Layer 3 of a small transformer language model trained on English Wikipedia (14 layers, counted from 0, width 96).
A neuron adds its activation times its output weights to the MLP's output. To switch it off is to set its activation to zero at one token and run the rest of the model.

Output weights of the MLP neurons that the questions are about. A number n stands for (n - 500) times 0.00092.
n14: 477 464 581 545 583 542 149 624 431 659 580 482 496 379 572 480 484 330 649 499 473 717 481 600 455 522 513 327 210 659 368 461 576 419 484 469 688 431 552 494 425 443 551 496 509 485 456 642 571 456 480 327 440 543 539 593 392 518 548 591 442 234 516 310 345 700 550 485 252 483 573 405 565 304 657 384 548 532 608 477 659 485 573 447 470 369 676 467 657 511 481 712 305 550 604 772
n15: 479 635 496 544 611 417 345 625 643 587 276 313 292 646 585 539 222 471 521 343 592 482 550 737 477 540 440 730 590 447 554 446 579 498 465 408 484 716 518 364 535 646 547 472 596 566 553 627 525 537 344 646 597 324 317 388 655 541 444 480 430 552 586 397 392 514 660 535 643 276 593 461 440 465 252 470 443 745 443 457 461 418 470 364 603 396 364 477 428 665 423 476 651 518 461 506
n24: 406 596 360 444 537 601 392 466 463 365 557 678 390 270 598 353 372 512 430 412 318 771 569 406 409 490 512 602 306 497 451 350 549 856 727 592 587 459 606 681 783 410 635 391 506 536 341 509 464 542 456 541 686 473 427 588 423 478 583 358 542 322 557 357 576 661 463 425 646 380 507 851 222 454 539 546 476 468 385 359 320 813 461 500 474 743 486 411 629 300 567 546 726 471 376 426
n27: 422 364 314 626 436 637 527 475 241 380 477 581 424 362 554 469 309 588 319 620 737 347 669 253 455 661 593 136 659 745 666 579 461 572 506 608 560 537 396 507 477 359 702 577 307 443 376 637 367 594 339 622 553 581 665 458 426 537 657 561 433 434 556 620 554 455 603 644 512 500 270 588 531 560 286 252 531 468 315 479 451 671 443 492 601 523 576 468 612 653 588 494 551 477 443 380
n140: 558 177 628 704 519 623 523 305 527 412 422 589 571 453 443 249 506 620 559 577 511 482 698 580 270 532 650 441 482 467 363 497 503 529 527 517 521 575 471 413 393 535 631 406 470 542 690 637 759 644 318 329 509 491 644 282 641 501 435 363 496 563 635 569 609 511 585 661 680 331 395 581 458 557 471 289 189 522 450 370 321 194 517 409 483 695 309 751 587 466 460 565 502 651 478 422
n145: 625 375 811 597 509 495 497 347 247 238 507 508 603 417 385 459 661 596 421 421 629 308 617 493 328 258 395 717 284 500 386 576 580 432 361 425 656 451 591 345 375 474 542 639 552 587 450 443 497 571 398 641 613 400 456 602 271 404 587 442 738 489 564 290 522 380 460 641 696 639 478 621 509 515 632 602 594 526 543 340 505 507 430 513 488 512 566 633 510 454 442 604 606 436 592 579
n147: 621 637 414 542 588 584 554 278 431 414 523 475 466 504 501 374 468 540 408 505 654 473 403 442 591 436 571 618 426 351 530 500 667 407 510 527 340 748 455 612 479 445 469 503 514 488 234 434 562 441 548 660 374 631 572 257 186 656 536 668 666 452 577 692 524 519 435 542 489 430 552 445 591 459 566 427 477 359 482 429 404 487 519 437 573 565 625 427 502 364 725 507 399 454 523 468
n149: 560 525 502 349 380 604 377 453 583 419 372 485 388 637 409 354 492 321 590 536 621 602 495 811 361 461 398 416 198 587 650 519 497 452 464 357 505 463 518 438 442 549 338 582 540 344 439 505 614 459 488 244 607 471 605 473 416 726 363 407 701 582 599 585 228 656 723 562 379 457 517 392 466 475 683 495 407 546 595 485 594 478 524 686 558 350 603 609 381 365 657 472 540 497 660 618
n170: 505 404 480 442 373 494 428 523 423 608 471 671 383 359 536 534 531 485 437 615 437 510 750 455 631 430 546 386 599 563 399 354 334 734 466 266 551 559 461 560 453 705 367 446 480 507 595 568 731 393 492 494 513 604 568 469 653 585 346 436 235 548 305 498 542 369 607 655 706 527 677 497 392 484 207 444 589 523 453 479 535 356 469 369 495 547 516 492 441 653 689 472 634 447 309 684
n175: 585 489 683 223 445 370 267 445 533 527 323 448 329 630 339 480 522 525 412 515 481 605 506 466 401 676 355 531 490 583 546 411 505 498 278 576 403 402 517 537 535 739 444 646 549 571 566 368 667 504 592 454 529 434 350 614 570 504 589 659 619 542 752 429 259 473 457 372 485 527 389 414 548 417 495 675 239 343 454 363 455 580 741 481 427 505 736 586 680 646 475 460 534 607 640 600
n195: 398 460 461 376 461 461 352 434 475 533 468 347 685 585 668 634 552 311 552 552 534 452 622 407 456 522 658 374 536 598 378 536 521 557 671 390 560 394 434 465 400 414 484 682 342 584 587 347 622 352 728 514 495 554 426 363 586 512 648 311 288 302 442 427 435 665 610 715 339 589 405 518 442 378 647 447 546 462 524 441 628 449 606 597 739 621 639 480 454 516 296 673 518 458 251 510
n199: 488 287 512 528 586 493 418 337 516 518 467 616 559 533 442 711 486 810 402 234 347 526 299 603 405 525 516 576 582 441 621 429 642 478 522 429 531 507 507 449 408 646 499 595 559 624 204 721 357 516 720 627 335 452 323 482 511 555 489 306 379 533 673 475 344 485 661 489 504 539 454 421 510 469 462 523 623 306 546 463 352 556 558 353 570 694 496 532 414 328 438 443 603 735 643 527
n207: 374 496 610 557 391 486 338 418 538 405 375 428 538 424 444 474 455 465 423 485 320 373 663 459 545 526 585 700 354 498 503 513 611 489 332 722 628 784 398 441 405 397 669 630 527 352 726 339 596 512 468 495 512 562 531 273 566 462 505 901 556 697 605 593 582 485 451 490 401 456 504 624 458 517 484 347 451 544 219 529 472 517 489 371 431 424 517 715 706 481 555 521 552 419 502 429
n235: 591 335 625 471 584 492 602 364 709 606 439 424 237 629 410 529 584 526 438 618 455 553 574 540 400 484 411 563 444 400 458 271 485 569 433 569 409 462 581 532 721 484 572 375 503 498 495 436 473 531 531 551 498 672 633 461 428 535 471 480 600 169 198 572 666 627 637 590 540 442 516 357 550 505 517 550 579 239 469 403 481 456 416 379 510 395 573 566 503 458 488 373 632 767 600 453
n242: 407 509 312 619 610 595 284 293 505 464 465 654 656 516 283 471 466 313 502 581 447 614 396 479 309 553 689 558 609 471 515 640 442 450 577 605 312 686 510 545 537 280 575 562 506 411 622 720 567 410 434 378 488 436 532 390 675 870 498 470 408 408 455 537 440 625 531 569 426 497 662 471 568 509 385 664 658 549 443 197 408 606 572 635 534 571 407 398 563 299 405 599 302 330 497 615
n250: 590 570 428 635 615 417 617 608 469 556 304 521 624 564 516 443 622 456 558 518 418 348 463 359 800 382 461 565 533 369 385 582 449 675 534 26 332 481 474 449 527 488 646 650 566 539 734 622 449 423 467 432 361 550 549 336 432 520 551 451 602 542 346 444 451 370 587 882 261 603 574 409 409 454 506 455 395 580 488 654 375 586 551 562 563 434 518 541 267 590 628 535 546 422 419 563

Each question names a token from some text and the token that comes next. It shows the activations a of the neurons there, in the order above. A number n stands for (n - 500) times 0.011.

Then comes g, the gradient of the next token's log-probability with respect to the MLP's output, scaled to length 1. A neuron's effect is roughly proportional to its activation times (output weights . g). A number n stands for (n - 500) times 0.00081.

" b", then "arge"
a: 501 541 493 512 536 520 520 489 447 494 492 508 515 519 567 507
g: 570 656 450 718 374 528 251 734 405 530 604 484 430 383 616 511 530 594 501 737 450 501 409 488 484 491 625 640 498 525 542 290 516 504 350 649 631 750 610 640 507 352 446 575 509 420 472 634 518 632 251 448 290 511 511 593 627 457 258 554 613 407 705 476 484 408 397 413 440 543 472 505 352 402 649 682 499 297 774 479 429 509 608 551 541 458 755 360 138 299 493 571 314 275 492 444
Which two neurons, each switched off alone, lower its probability most, in order? n242, n170

"oshi", then "h"
a: 512 510 474 463 417 532 492 505 557 506 465 483 483 508 500 506
g: 356 449 475 530 485 472 390 470 470 651 504 476 584 669 491 555 513 486 744 464 370 565 432 637 480 437 489 471 395 294 496 519 393 460 393 418 564 400 602 761 458 578 222 572 456 480 436 542 454 288 550 542 327 351 550 385 436 460 588 604 445 524 258 345 473 533 545 675 627 591 565 572 667 656 649 683 470 365 465 570 522 391 138 372 766 457 567 490 719 823 175 620 568 364 492 770
Switching off which neuron hurts the next token most? n140

"ock", then " for"
a: 435 499 496 482 489 481 506 487 492 501 467 490 528 523 499 501
g: 429 564 622 366 508 561 606 543 378 465 644 511 580 609 537 470 464 371 237 367 634 661 364 456 580 389 593 676 407 448 658 487 432 351 421 597 667 541 604 430 558 606 557 630 729 494 241 741 366 393 547 467 334 498 263 427 577 524 739 663 273 543 515 474 438 631 348 509 428 684 461 506 485 406 564 589 595 249 760 315 593 473 702 524 397 368 397 237 510 586 559 468 191 662 433 539
Which neuron, switched off, raises the next token's probability most? n14

" (", then " China"
a: 504 498 496 474 500 506 517 489 497 505 497 538 497 504 486 518
g: 429 520 414 451 540 478 349 535 594 525 522 455 521 537 335 450 509 742 421 503 628 529 590 542 476 344 603 367 525 650 691 648 460 525 210 788 489 568 582 378 337 715 356 679 614 463 541 484 517 604 392 509 534 302 391 410 444 443 392 314 641 499 553 575 565 592 749 557 370 121 425 354 466 545 366 379 645 291 569 653 429 595 644 242 523 848 532 512 364 410 507 423 680 370 581 561
Switching off which neuron hurts the next token most? n199

"am", then "ore"
a: 497 533 469 495 490 505 522 507 533 528 444 504 510 454 498 523
g: 401 288 376 695 704 335 464 419 577 500 437 545 397 564 468 496 505 498 484 573 682 313 582 436 524 570 445 413 529 487 537 783 277 607 743 354 402 701 622 586 570 497 520 351 415 506 688 426 490 567 676 492 482 628 619 387 426 395 295 456 403 580 437 470 485 461 438 575 353 663 652 130 419 542 587 508 404 777 544 544 720 483 576 494 482 430 697 355 365 612 385 294 448 346 332 804
Which neuron, switched off, raises the next token's probability most? n195

" ", then "6"
a: 620 521 509 502 610 585 529 478 471 516 511 487 552 497 574 478
g: 452 559 595 541 715 664 236 632 842 401 453 593 488 491 598 447 335 550 579 408 404 422 259 339 437 369 353 412 600 558 499 637 522 718 636 378 487 486 575 341 591 677 404 583 509 538 429 573 552 501 541 510 332 592 461 495 401 300 479 515 318 461 593 519 642 713 688 523 631 404 426 572 409 473 477 485 511 255 414 610 203 708 576 330 541 674 345 493 615 713 336 545 571 170 520 541
Which neuron, switched off, raises the next token's probability most? n145

" Minor", then "u"
a: 497 496 475 516 500 505 497 509 546 497 492 499 505 474 511 510
g: 503 487 397 497 487 702 525 542 660 544 590 495 502 569 295 401 548 461 446 563 423 451 260 735 491 242 519 617 663 472 583 618 385 326 434 162 451 257 471 606 559 441 481 384 697 436 814 476 476 481 653 558 307 460 616 576 320 472 296 497 513 705 429 575 674 287 435 319 473 495 682 405 414 690 354 489 508 297 436 482 524 489 517 545 559 442 759 729 507 521 460 520 777 404 597 607
Which two neurons, each switched off alone, lower its probability most, in order? n24, n170

"The", then " loss"
a: 499 497 491 611 500 500 500 488 501 481 407 498 484 501 510 158
g: 364 382 610 413 403 382 599 469 576 597 422 429 656 538 473 555 478 417 464 583 472 387 384 474 538 264 729 303 708 529 520 533 674 579 652 480 596 487 420 412 569 515 595 595 477 808 443 579 583 244 531 343 412 348 651 500 577 495 491 394 454 484 725 364 622 671 274 209 522 407 322 574 493 454 276 262 580 559 795 391 381 591 523 589 436 483 565 674 611 717 456 726 359 536 529 288
Switching off which neuron hurts the next token most? n250

"0", then "0"
a: 494 511 533 489 497 466 509 454 499 503 509 502 500 508 542 488
g: 408 407 321 494 589 522 614 312 533 437 783 477 601 503 577 320 591 321 488 505 371 472 439 319 479 466 576 344 495 337 547 562 591 494 542 556 317 483 576 713 662 538 567 620 388 499 623 543 384 622 756 593 623 427 339 577 292 106 520 356 567 511 352 475 686 574 473 743 700 605 707 516 632 349 629 491 554 397 223 349 402 334 505 482 565 406 535 619 693 519 423 401 604 663 338 458
Switching off which neuron hurts the next token most? n149

",", then " the"
a: 509 184 490 526 502 503 483 491 527 479 481 507 497 500 484 499
g: 297 637 650 417 286 470 476 364 532 537 553 530 654 457 450 410 692 468 538 496 566 544 555 619 415 688 585 515 384 531 532 291 349 697 491 513 595 544 348 246 440 460 222 448 714 506 403 489 602 371 442 674 631 320 645 513 530 407 602 413 617 379 235 543 756 621 640 423 694 526 494 455 571 634 557 575 445 519 364 693 347 479 440 728 713 327 793 505 350 476 380 438 364 288 398 474
Switching off which neuron hurts the next token most? n15

"8", then " World"
a: 552 530 510 483 536 485 498 525 527 505 504 514 566 500 511 462
g: 212 664 569 240 331 574 369 408 608 517 405 343 481 374 517 488 666 529 770 462 671 522 596 495 444 629 460 593 531 713 573 526 532 486 462 575 551 438 589 567 463 485 514 354 476 488 596 518 660 576 139 480 726 312 296 708 597 493 676 417 417 530 482 499 620 591 271 455 608 602 728 515 417 584 348 396 466 389 388 507 149 350 488 445 576 322 667 654 521 465 654 453 687 380 500 420
Which two neurons, each switched off alone, lower its probability most, in order? n207, n250

" collision", then "."
a: 519 488 470 484 499 500 653 484 491 501 486 479 500 525 490 504
g: 447 567 632 657 360 638 465 546 588 598 719 412 560 503 441 495 367 571 478 401 375 513 524 418 643 412 796 499 591 378 379 487 364 514 525 418 367 407 344 528 326 374 350 256 305 608 615 546 514 445 637 576 469 568 680 472 559 882 553 728 338 391 664 621 452 388 545 516 384 302 133 530 698 500 535 483 260 359 364 564 357 465 525 696 508 464 537 717 569 641 508 631 381 481 507 598
Switching off which neuron hurts the next token most? n147

"5", then "5"
a: 459 528 443 497 517 500 474 498 508 552 497 521 492 508 621 496
g: 768 431 460 305 324 605 636 280 412 480 373 293 591 595 580 530 587 368 566 460 175 488 572 573 660 533 514 505 467 423 419 531 472 400 618 444 453 393 392 756 642 536 721 407 677 517 562 687 266 430 525 588 435 382 511 472 684 338 305 600 527 442 527 629 622 438 397 534 854 758 582 678 583 453 535 416 602 368 387 514 489 321 347 436 576 461 518 513 438 745 571 545 392 430 299 357
Switching off which neuron hurts the next token most? n14

" ", then "1"
a: 873 505 492 498 511 483 486 467 469 500 511 490 502 513 508 540
g: 378 630 407 706 507 486 482 560 367 394 787 753 438 568 465 624 533 637 402 483 651 414 543 628 219 508 336 235 405 613 376 392 376 484 436 456 674 569 400 519 380 531 381 531 463 478 553 635 513 285 416 337 368 642 203 433 623 543 410 265 578 372 448 582 610 574 516 700 507 311 346 467 441 651 605 480 663 477 336 450 620 601 843 503 541 674 663 461 500 483 460 613 647 476 346 624
Switching off which neuron hurts the next token most? n14

"\n", then "Dr"
a: 553 500 478 473 508 493 555 499 503 500 516 382 543 497 499 489
g: 291 641 446 313 433 415 447 484 364 591 516 570 413 670 336 734 476 529 474 639 408 409 557 514 413 406 511 618 250 539 494 460 387 439 562 266 652 766 616 510 528 506 469 590 547 492 561 569 410 333 433 481 718 591 496 542 561 368 330 454 505 654 583 451 394 540 951 516 658 509 205 513 268 509 569 584 527 614 231 295 475 513 567 710 649 530 384 438 733 582 563 535 527 477 283 425
Which neuron, switched off, raises the next token's probability most? n147

" a", then " collision"
a: 510 495 538 475 511 488 490 461 458 542 503 456 544 524 511 403
g: 474 639 860 635 261 455 516 857 468 561 428 386 598 388 533 277 506 527 284 640 292 306 415 445 582 456 577 614 507 370 695 450 534 517 664 479 365 669 618 598 441 480 415 463 799 484 544 434 732 426 201 525 415 543 505 328 819 464 461 570 557 380 623 473 398 477 454 373 369 423 352 379 442 531 580 560 375 522 478 649 579 493 623 628 614 417 554 421 400 674 498 425 464 416 344 562
Which neuron, switched off, raises the next token's probability most? n250

"mi", then "ya"
a: 497 528 480 478 417 489 477 496 577 494 465 503 501 493 498 502
g: 535 314 538 445 307 566 506 514 417 500 528 497 684 510 448 674 407 663 441 357 417 371 619 550 490 476 460 355 465 548 511 688 487 559 468 275 417 396 547 739 539 432 433 701 329 696 650 321 276 445 629 670 397 490 667 730 493 623 525 330 492 632 336 424 402 392 467 575 707 677 713 407 453 460 458 601 530 619 396 241 777 514 255 492 717 555 502 570 421 448 588 441 500 147 433 592
Switching off which neuron hurts the next token most? n170

" (", then " Japan"
a: 520 504 511 474 500 511 512 492 509 501 505 549 507 500 487 523
g: 410 447 351 387 515 496 508 510 628 582 442 391 363 488 239 480 513 629 337 557 750 460 525 542 590 390 649 426 546 567 651 605 509 505 409 819 553 588 459 355 426 635 311 728 690 553 550 452 528 574 398 427 599 361 414 502 392 357 340 261 610 597 507 548 595 541 701 470 398 136 467 274 545 516 352 490 647 344 507 620 534 439 752 348 434 860 537 560 348 378 605 411 658 598 500 505
Switching off which neuron hurts the next token most? n199

" |", then "\n"
a: 521 442 478 501 511 484 511 524 471 495 515 493 498 499 490 494
g: 550 681 539 654 802 362 649 487 330 559 447 415 584 497 544 519 472 301 492 653 796 304 449 509 517 349 619 389 629 451 467 317 487 569 371 584 247 564 437 474 493 693 326 492 574 498 488 676 586 509 510 382 189 554 488 430 551 806 556 596 585 431 643 443 323 447 248 562 510 441 414 612 491 644 272 671 498 723 544 624 534 459 591 362 363 291 595 480 510 499 392 340 366 412 500 718
Switching off which neuron hurts the next token most? n24

"9", then "9"
a: 542 253 499 479 514 497 511 395 503 486 383 509 524 496 476 498
g: 800 542 372 415 905 497 565 720 652 501 513 505 531 549 487 590 655 295 494 373 347 747 518 388 408 530 477 579 627 303 707 358 635 444 514 553 675 412 641 494 624 407 441 477 518 577 546 296 514 503 500 393 380 477 431 217 530 454 703 577 297 650 452 429 463 563 466 328 543 488 520 401 661 489 395 226 319 534 466 511 639 414 585 590 532 406 225 456 516 706 477 359 556 373 406 682
Which neuron, switched off, raises the next token's probability most? n15

"oto", then " ("
a: 508 525 443 465 513 550 494 497 654 504 437 475 499 535 493 476
g: 580 508 247 605 433 789 628 505 623 381 512 468 364 647 487 704 587 708 450 611 521 516 323 536 297 539 494 565 491 474 334 733 610 321 444 503 494 586 674 435 408 591 669 494 581 687 440 508 283 362 594 418 383 708 424 607 639 571 274 403 505 494 242 401 536 399 610 495 607 373 678 305 775 682 243 451 508 318 359 462 436 496 483 507 399 503 446 515 457 663 545 397 240 513 554 633
Switching off which neuron hurts the next token most? n24

" launched", then " "
a: 495 509 28 498 496 485 518 493 483 591 515 501 565 504 497 507
g: 659 540 614 425 330 636 704 741 667 366 517 639 515 529 667 379 482 572 677 422 631 463 574 555 583 571 229 487 438 459 461 484 544 432 630 613 387 476 712 529 516 418 641 465 226 396 637 311 505 258 411 580 533 523 368 543 525 302 464 608 404 194 534 643 554 611 601 480 436 547 512 645 550 701 423 263 451 402 243 385 308 378 527 260 291 590 424 661 474 492 529 491 525 678 720 501
Which neuron, switched off, raises the next token's probability most? n24

" this", then " reason"
a: 503 520 467 427 495 473 501 497 554 540 506 483 537 492 489 502
g: 607 399 542 230 431 413 446 415 239 478 554 585 736 652 511 638 472 554 346 545 411 205 613 589 561 589 549 374 408 517 704 512 611 641 509 231 475 598 462 481 589 552 545 504 565 459 291 405 288 470 663 552 471 347 524 581 652 493 442 631 619 569 605 692 585 419 649 530 509 572 625 466 396 192 535 566 517 574 511 661 347 477 443 613 658 320 341 719 370 633 624 360 315 151 503 475
Switching off which neuron hurts the next token most? n24

" She", then " sank"
a: 500 477 483 686 475 502 499 536 476 502 505 513 523 520 504 509
g: 474 482 552 500 530 586 260 600 416 534 349 635 571 707 529 502 446 464 509 645 443 375 345 513 495 560 635 307 529 630 572 500 379 721 696 656 532 665 442 449 262 492 534 540 239 237 538 666 428 639 177 542 618 516 667 592 365 420 464 379 550 370 382 327 515 327 495 488 541 417 159 484 619 638 534 366 510 463 711 652 742 423 571 573 475 617 648 390 451 643 488 631 523 555 453 221
Switching off which neuron hurts the next token most? n27

" and", then " two"
a: 540 497 476 496 505 509 551 498 486 507 508 484 500 453 557 500
g: 572 532 595 244 371 182 428 607 634 664 463 433 669 248 505 205 276 469 253 628 638 730 552 422 562 609 427 581 339 490 499 559 381 405 529 640 518 579 333 524 462 716 362 682 541 508 413 528 516 520 463 589 541 420 662 515 484 535 522 568 527 212 610 671 560 599 625 371 558 694 271 566 450 558 602 559 493 320 562 483 483 608 554 190 581 371 574 614 499 317 579 382 654 520 558 382
Switching off which neuron hurts the next token most? n147

"ult", then " Ste"
a: 502 514 481 502 491 489 480 493 502 500 456 492 499 531 482 492
g: 485 552 614 419 579 434 358 472 209 294 300 496 525 478 627 732 518 482 624 491 423 543 745 444 449 632 616 533 439 411 476 594 400 511 482 699 433 424 521 246 282 572 627 378 307 580 547 665 636 682 404 470 695 317 529 531 455 213 557 411 520 494 463 351 766 690 426 521 202 474 418 449 309 556 576 562 478 766 620 527 529 459 671 663 650 574 321 471 433 475 450 672 411 636 351 499
Which neuron, switched off, raises the next token's probability most? n195

" Ō", then "mi"
a: 501 521 497 481 458 525 521 490 649 511 499 489 505 512 509 503
g: 310 436 550 572 304 316 419 506 464 328 545 593 424 614 412 303 461 413 444 559 466 357 316 481 549 672 481 200 600 367 667 477 603 495 505 333 632 594 353 737 828 464 805 465 630 471 602 600 528 692 352 624 519 522 478 346 438 707 345 671 448 329 351 340 407 530 701 576 432 499 628 591 299 645 553 486 382 422 448 643 472 482 462 720 567 543 517 602 412 485 474 319 540 640 403 709
Switching off which neuron hurts the next token most? n170

" filled", then " with"
a: 492 501 427 506 508 483 497 496 443 782 519 524 533 513 481 489
g: 390 522 428 663 504 496 255 462 269 424 630 335 539 549 510 490 691 379 573 580 550 347 351 439 344 429 430 476 211 593 543 549 365 498 447 579 257 464 453 376 305 803 498 554 646 303 522 444 511 823 815 385 594 633 406 502 482 563 371 647 694 647 591 456 341 460 392 579 299 613 661 402 519 412 502 431 385 722 639 563 734 415 434 626 451 479 535 497 630 564 693 484 461 490 401 601
Switching off which neuron hurts the next token most? n175

" changed", then " course"
a: 498 520 473 501 508 509 509 478 548 581 499 497 566 532 500 480
g: 446 445 679 701 585 449 453 471 542 300 441 493 420 394 439 337 631 309 532 510 569 459 507 596 505 452 426 637 556 323 489 687 384 465 482 624 428 589 661 802 408 609 702 728 192 293 522 454 409 336 297 201 661 458 382 494 571 638 420 606 395 477 644 494 587 297 339 581 452 471 467 507 405 623 582 416 582 416 586 582 526 596 460 372 560 223 434 561 895 535 438 596 669 496 546 597
Switching off which neuron hurts the next token most? n207

" She", then " was"
a: 497 477 476 723 481 505 496 537 473 495 497 504 585 522 507 477
g: 453 297 451 445 532 454 420 546 403 571 408 537 552 552 890 573 317 658 392 610 303 442 327 531 449 521 544 440 511 507 614 760 564 455 415 567 626 323 627 721 352 559 501 616 591 125 505 483 396 593 604 477 611 415 580 615 359 346 440 612 375 658 524 434 497 320 621 301 423 604 327 422 723 515 437 683 438 355 457 453 441 590 440 606 483 238 549 478 413 759 576 581 303 614 700 576
Switching off which neuron hurts the next token most? n27

"ya", then " who"
a: 500 533 467 478 501 484 492 500 558 501 460 508 507 521 506 494
g: 517 527 508 373 476 193 555 573 572 661 710 354 532 436 385 571 436 507 373 458 636 366 513 504 782 357 458 478 295 466 643 576 475 534 428 571 428 698 539 471 691 443 660 519 888 484 370 508 529 407 245 351 501 678 350 527 374 733 440 477 841 669 603 564 353 474 479 549 438 609 654 547 437 445 448 282 747 477 475 451 524 377 409 524 409 377 410 428 336 375 748 422 493 445 463 611
Switching off which neuron hurts the next token most? n195

" n", then "eme"
a: 515 427 492 521 490 492 508 480 505 500 485 505 532 517 499 509
g: 607 333 430 503 139 704 837 378 412 553 656 277 420 521 562 267 517 712 469 533 540 338 645 564 361 741 599 436 546 470 459 539 629 408 476 343 639 292 713 281 586 560 545 328 606 323 471 638 663 598 424 661 421 718 426 559 474 442 330 554 520 466 618 528 509 383 550 454 409 414 492 540 451 531 259 417 678 586 383 506 400 570 478 447 494 438 346 555 635 446 562 412 565 782 590 410
Switching off which neuron hurts the next token most? n27

" of", then " Hay"
a: 501 498 492 504 473 505 492 498 500 510 450 513 508 617 472 512
g: 476 521 331 580 271 484 555 453 508 409 653 585 428 564 314 690 317 644 716 477 446 457 441 737 375 265 476 575 446 335 262 591 295 465 724 594 519 565 463 522 500 362 607 592 508 444 549 670 442 574 256 524 620 485 547 331 327 509 469 516 624 801 743 670 313 338 553 402 582 695 653 609 552 616 586 664 397 447 458 518 505 442 508 600 405 280 258 675 504 421 503 350 518 315 560 576
Switching off which neuron hurts the next token most? n195

"oni", then "wa"
a: 521 506 467 470 507 487 511 494 535 516 435 498 500 497 492 479
g: 420 345 656 620 432 566 379 477 565 566 363 574 540 560 531 251 392 681 550 465 565 290 377 511 399 570 478 232 528 428 655 519 447 738 653 314 680 423 456 673 590 475 346 432 564 402 694 559 551 441 654 526 382 616 548 574 554 397 286 527 337 578 262 658 493 511 462 488 466 501 506 118 249 615 251 717 635 649 454 509 575 553 605 325 556 443 429 714 492 643 368 566 595 416 619 655
Switching off which neuron hurts the next token most? n170

"ik", then "alion"
a: 499 516 511 480 499 510 495 497 610 495 475 520 523 530 489 508
g: 684 511 557 462 693 420 522 368 577 835 391 482 652 538 507 447 405 400 409 282 497 489 358 469 492 569 475 462 444 374 631 541 508 395 575 477 728 457 401 513 596 412 261 476 592 758 477 615 690 309 482 454 701 717 368 481 355 565 633 449 285 450 536 360 654 527 573 261 425 587 332 308 444 564 388 329 441 544 722 484 666 348 556 485 587 417 396 353 457 906 672 399 550 537 509 563
Switching off which neuron hurts the next token most? n170

" South", then " Korea"
a: 528 498 509 499 504 502 495 502 496 627 504 494 508 499 501 525
g: 367 477 462 292 610 462 354 573 643 615 546 254 489 289 454 408 506 422 464 552 551 662 588 183 538 335 417 499 638 551 507 417 656 751 489 486 475 502 521 325 602 455 496 591 519 560 545 202 554 411 404 778 333 507 481 584 717 152 454 434 502 520 575 535 529 601 670 626 514 503 611 654 679 524 701 618 308 452 556 401 470 472 738 331 541 760 519 423 513 472 289 357 651 495 350 432
Switching off which neuron hurts the next token most? n175

"w", then "reck"
a: 494 522 557 486 503 499 498 491 461 490 472 489 481 499 559 511
g: 458 544 610 457 571 447 308 304 461 520 387 576 222 571 596 694 687 477 514 627 455 456 511 649 425 684 594 565 626 405 420 477 281 717 547 605 596 539 637 570 428 331 512 570 363 416 512 360 528 615 357 408 466 457 533 654 517 456 372 518 577 547 386 569 382 526 390 628 350 582 330 521 547 419 688 533 244 638 333 403 460 251 603 708 778 257 666 477 636 442 358 501 336 628 322 818
Switching off which neuron hurts the next token most? n242

" shipping", then " lane"
a: 497 504 508 481 528 504 503 487 506 567 498 513 502 506 495 499
g: 528 535 768 587 581 431 561 550 453 262 445 510 538 770 565 216 274 325 405 727 610 625 459 646 617 447 550 413 732 411 401 622 543 384 591 729 550 532 416 588 289 696 405 623 443 630 452 505 512 564 488 415 427 647 687 350 458 451 411 533 702 402 441 458 426 326 625 364 425 661 579 567 426 477 231 455 337 296 653 261 278 528 536 655 466 343 468 587 581 536 413 421 514 486 690 506
Switching off which neuron hurts the next token most? n175

"The", then " wreck"
a: 498 490 488 584 500 498 503 501 508 474 452 503 479 498 504 74
g: 547 299 417 433 576 482 509 340 431 671 574 669 311 585 360 393 468 279 592 604 437 192 417 449 372 332 571 387 666 444 519 448 530 757 610 398 550 583 458 617 414 563 473 395 606 479 420 517 558 490 309 409 671 685 652 487 230 382 532 440 451 530 678 426 296 386 567 351 528 437 452 534 679 525 275 293 434 607 702 464 581 511 631 629 672 479 559 456 697 669 425 697 835 556 607 389
Switching off which neuron hurts the next token most? n27